Layer 9 of a small transformer language model trained on English Wikipedia (13 layers, counted from 0, width 128).
Take only the direct path to the model's output, skipping the later layers: a vector added to the residual stream pushes a token's score in proportion to its dot product with that token's output vector.

Output vectors of the tokens that the questions are about. A number n stands for n times 0.0031.
" some": 123 -53 -45 65 -82 84 17 -83 50 8 4 18 50 -151 -123 5 -14 -43 74 -21 -43 -51 56 104 22 -10 -127 81 -16 -28 -74 3 101 85 56 -85 182 100 10 128 28 -51 50 -98 18 67 14 -7 19 -63 -77 23 59 -244 -43 66 23 2 70 91 -28 10 -143 -202 35 -53 24 -41 50 17 0 -47 4 6 -55 102 -104 83 -13 234 -25 -163 98 -48 -14 15 -79 -115 -30 97 20 63 39 -121 38 -190 -113 -26 49 54 -148 -118 103 8 -33 -18 5 82 -42 10 116 126 -17 -40 49 -13 98 -135 -79 -89 -100 230 206 -102 30 70 51 -1
"ency": 125 32 30 247 70 116 -114 109 -163 253 -64 34 -16 -123 -191 -353 91 -56 23 -57 31 -249 -32 44 -102 36 85 -220 125 159 -82 -64 -174 80 35 -325 -102 2 44 87 25 -269 42 -62 60 141 151 -170 157 -91 -92 33 53 -179 171 81 132 -153 166 90 -36 46 51 -28 27 -79 -21 2 69 -77 -144 173 146 66 -268 203 37 -64 -48 56 -163 -56 218 322 104 -240 27 -95 -58 -173 -4 60 -69 55 282 -141 51 34 -40 -136 -138 -152 183 175 -215 156 299 135 38 -7 88 -92 50 -86 -37 -65 -7 -147 63 -79 101 119 125 -197 -2 111 -130 -30
"ames": 39 162 -328 -24 -101 231 -257 -95 -175 54 -10 -122 -102 -137 -23 -5 -41 92 98 -54 76 -83 235 -47 -166 172 20 -115 -63 -72 195 -193 293 66 25 -45 67 -76 -142 -117 22 -62 114 -173 53 132 157 -45 49 40 64 -6 -40 -234 -41 48 -43 -92 11 -85 180 175 84 -172 18 -70 -107 33 329 -82 -265 228 50 163 -185 32 22 14 -49 145 89 -114 -57 89 -15 -60 152 -96 101 -2 232 8 -58 22 4 -226 70 11 137 -56 0 -34 24 69 -17 142 119 -2 -113 -139 -29 122 -9 -126 1 -83 71 94 -128 -10 -43 212 -89 -93 42 74 -78 145
"eded": 221 -25 -40 38 91 318 -232 -127 -234 71 -315 -110 11 -190 -98 50 -226 169 101 2 -66 -129 51 -93 -82 93 106 -132 -190 30 -96 -41 19 -2 -107 -97 447 32 -119 -55 172 -317 102 -19 15 272 77 -11 94 228 36 -2 122 -57 25 -99 91 -204 -31 2 55 -176 -162 -120 34 39 46 -134 79 -235 52 232 66 158 5 11 -121 -190 -134 337 36 -155 -41 340 61 -87 226 -76 -84 98 -78 28 30 -109 -140 -174 62 -107 168 217 24 -12 257 42 -6 128 -7 84 -77 -150 193 -11 95 -206 -31 -165 186 2 97 -139 13 7 230 -266 -91 -26 124 109
"ces": 129 94 -222 -36 -134 162 -102 22 -17 40 -63 82 -32 -179 -241 -180 -54 -184 56 -342 145 -113 76 -50 29 -45 -7 30 -128 284 64 -38 325 -37 28 -77 -138 11 -173 98 127 54 -170 -8 307 110 116 -51 49 21 -102 -7 168 76 -102 -69 -121 -245 1 145 17 92 -170 -220 30 -113 -81 -37 99 -86 51 76 50 47 -211 83 -37 26 -189 120 7 -125 244 204 -80 121 -48 -22 198 -141 472 -13 241 -167 -105 -149 -247 -21 16 81 -173 53 -58 -92 28 195 315 94 -60 -333 -52 332 79 -97 -184 -65 210 -110 37 35 112 -85 171 -18 -38 188 15 101

Each question shows what one neuron of this layer's MLP adds at an activation of 1. A number n stands for n times 0.00085.

n26: 30 29 -3 0 5 -66 -26 -22 15 -36 60 -39 107 79 -29 -13 -36 11 14 24 -39 -36 3 26 19 4 -26 -20 50 -8 -29 104 21 -48 -81 60 35 34 12 6 23 -21 37 49 32 1 4 7 -31 1 22 17 -11 -98 -24 -28 -30 0 47 13 29 117 24 -78 -38 -1 46 27 -98 22 66 -30 -86 1 -29 26 3 -55 27 32 -57 115 -17 40 -47 18 4 -1 18 67 66 -29 43 27 -123 39 65 -58 -53 103 -4 35 -62 24 -25 57 -26 -53 -27 -70 -17 -88 -39 13 -9 -88 91 -35 -43 6 -67 -66 9 69 -9 -74 40 22
Pushed down most: "ency"

n382: -68 -15 90 -6 -10 0 124 -9 83 -67 -18 -28 -49 71 -19 -41 -27 -49 1 -10 4 -60 26 34 35 78 18 -6 45 15 -36 -41 15 21 66 -72 -40 29 -111 -40 -24 -23 59 25 23 -16 34 42 -108 -30 42 -13 -30 -23 -7 66 40 -3 -93 0 4 -47 25 8 22 41 2 -13 87 2 35 -64 59 24 -23 -62 60 -36 134 29 12 -5 40 -63 -12 43 -34 -4 -18 28 -26 -39 -18 -26 40 -33 -26 77 -27 57 -103 20 -6 -74 43 38 58 121 -78 -56 -75 -42 81 -43 -29 59 -25 -3 49 -7 -3 -53 -110 0 -48 -24 58 66
Pushed up most: "ces"

n82: 5 32 15 63 34 33 -13 -52 27 -15 -50 41 -23 60 3 -56 18 8 -1 -23 31 -58 113 -35 2 33 -31 35 25 20 -76 -138 37 46 77 30 26 14 19 6 0 -102 37 -23 -42 -3 86 -9 92 -1 74 -39 40 53 -29 45 -22 24 -16 25 4 -72 11 -49 -120 -40 80 13 -74 -3 -53 120 -41 -77 12 31 -19 75 0 -42 22 -43 -94 -44 -37 -20 -133 -78 6 3 67 148 13 42 -24 16 4 -30 31 5 -58 6 -51 98 -12 -110 109 20 -2 8 -14 27 -20 43 11 -49 40 -20 52 -102 -102 26 -51 -7 4 20 -65 32
Which three tokens does it push up most, strongest first? "ames", "ency", " some"

n295: 40 -6 9 -9 -30 48 -3 35 0 -31 25 16 -20 110 55 -37 35 9 10 -51 -25 40 -97 52 13 -37 -38 54 5 157 8 -134 34 48 -134 38 -34 5 3 -61 2 -52 -47 43 -36 24 73 -76 -52 -2 -85 41 2 14 105 14 -19 33 -86 62 -1 -35 -95 48 121 9 17 7 2 -42 67 11 -82 59 33 -2 -33 -74 -39 -39 39 -41 9 9 57 -66 -11 -71 -24 15 -47 -12 -25 21 68 9 -1 82 20 -13 -10 -63 22 -76 -96 -141 36 33 -50 155 -33 12 71 46 30 -26 19 36 -16 -37 -27 54 50 -37 -11 11 38 -29
Pushed up most: "ency"

n108: -63 -28 -32 62 26 -23 28 -55 -28 -130 91 -11 8 -27 -51 -22 -108 -38 19 109 42 51 45 111 43 -62 52 75 94 -8 0 5 62 -8 -96 -35 -19 5 21 -114 -18 -59 -41 -82 13 27 -33 -15 11 20 101 -46 37 100 72 -17 -54 25 7 2 6 -70 21 10 74 57 -47 -21 -109 -48 -59 -5 -18 -24 86 28 -24 40 -71 -69 86 -32 -89 31 -40 37 25 10 -61 -121 -50 33 54 -42 -16 -8 26 -17 29 44 23 87 81 -16 -79 -34 134 -18 -29 -32 24 -63 -26 86 43 73 31 -37 3 -16 -71 33 59 9 64 -2 26 47
Pushed down most: "ency"

n180: 8 0 34 64 51 60 -14 -14 -78 26 35 -7 -17 -3 49 17 29 26 5 -14 -44 -121 -8 -150 -60 -89 21 -33 -67 28 15 6 24 -18 -28 -60 -45 10 -34 69 7 9 -27 62 46 118 59 16 41 26 35 -62 22 -86 44 22 16 -53 -20 53 124 37 -25 87 185 -6 -32 -20 102 -60 -19 -42 -27 43 32 -55 -26 -56 19 -5 50 9 -29 154 31 -74 84 -62 -2 -21 -90 -5 -18 -41 8 27 46 10 -70 -117 19 -44 -15 9 45 35 -67 -32 11 -5 9 -49 96 -65 3 -91 -46 13 29 -40 58 -98 104 36 30 -43 -27 -28
Which three tokens does it push up most, strongest first? "eded", "ency", "ames"

n406: 33 -5 -27 2 -37 46 -46 97 27 64 8 -38 3 2 84 122 -31 41 37 -88 26 27 -45 51 -60 46 -71 -76 -46 62 -94 -41 -31 51 -28 -36 23 13 -30 15 -10 -17 70 44 -45 -57 -6 75 -17 -80 -7 -68 -26 28 2 -19 60 -39 -2 19 -16 0 83 -65 10 -55 -31 -43 73 -59 56 24 13 79 -106 -8 24 60 29 -98 -66 1 -117 -50 94 -24 -53 24 -64 26 -4 -2 -1 13 0 -40 99 -10 15 -115 81 33 126 -63 26 54 -20 77 92 86 -18 31 9 -56 -49 31 14 -5 -40 -30 -9 -21 -5 12 -4 22 -14 54
Pushed down most: "ces"

n336: 19 44 -8 -98 -2 123 0 82 80 -86 -2 86 -28 64 2 11 -58 -3 -111 21 -4 -79 -86 36 9 25 -58 5 56 37 100 39 -5 4 23 -14 113 37 -64 20 27 42 -73 91 -3 -10 -22 18 0 89 19 75 -32 85 -51 -31 -59 -38 37 -135 77 86 -40 -4 42 -71 -33 -121 -41 -17 42 4 16 5 -89 23 -7 10 0 -22 41 61 -56 44 -29 8 48 -28 -4 -59 76 -17 36 6 -58 5 -55 -64 119 118 4 -4 -104 -62 -106 39 116 56 14 -83 50 62 -96 -84 31 -6 -94 -27 12 -122 -90 -76 23 86 -63 52 -52 62
Which three tokens does it push up most, strongest first? "ces", "eded", "ames"

n87: -43 -81 -53 -47 -4 -50 -28 -59 -44 -75 -7 -33 34 -19 -13 75 -37 4 -15 52 0 -3 -20 36 -33 16 -20 13 5 3 23 -32 113 -39 20 72 48 23 -46 85 44 0 -18 19 -1 -10 -21 -38 0 7 -24 69 -13 50 32 1 47 -58 47 49 -60 8 3 31 10 -116 -113 -3 38 -10 -107 -86 -66 -9 -49 96 -11 -53 73 -51 52 30 50 49 -59 -13 -163 13 79 11 41 -67 -64 -23 59 49 4 13 -85 -38 -42 -17 6 35 8 4 46 61 35 -33 42 -47 111 16 -16 26 95 73 7 56 30 -24 1 -40 29 0 -10 84
Pushed down most: "eded"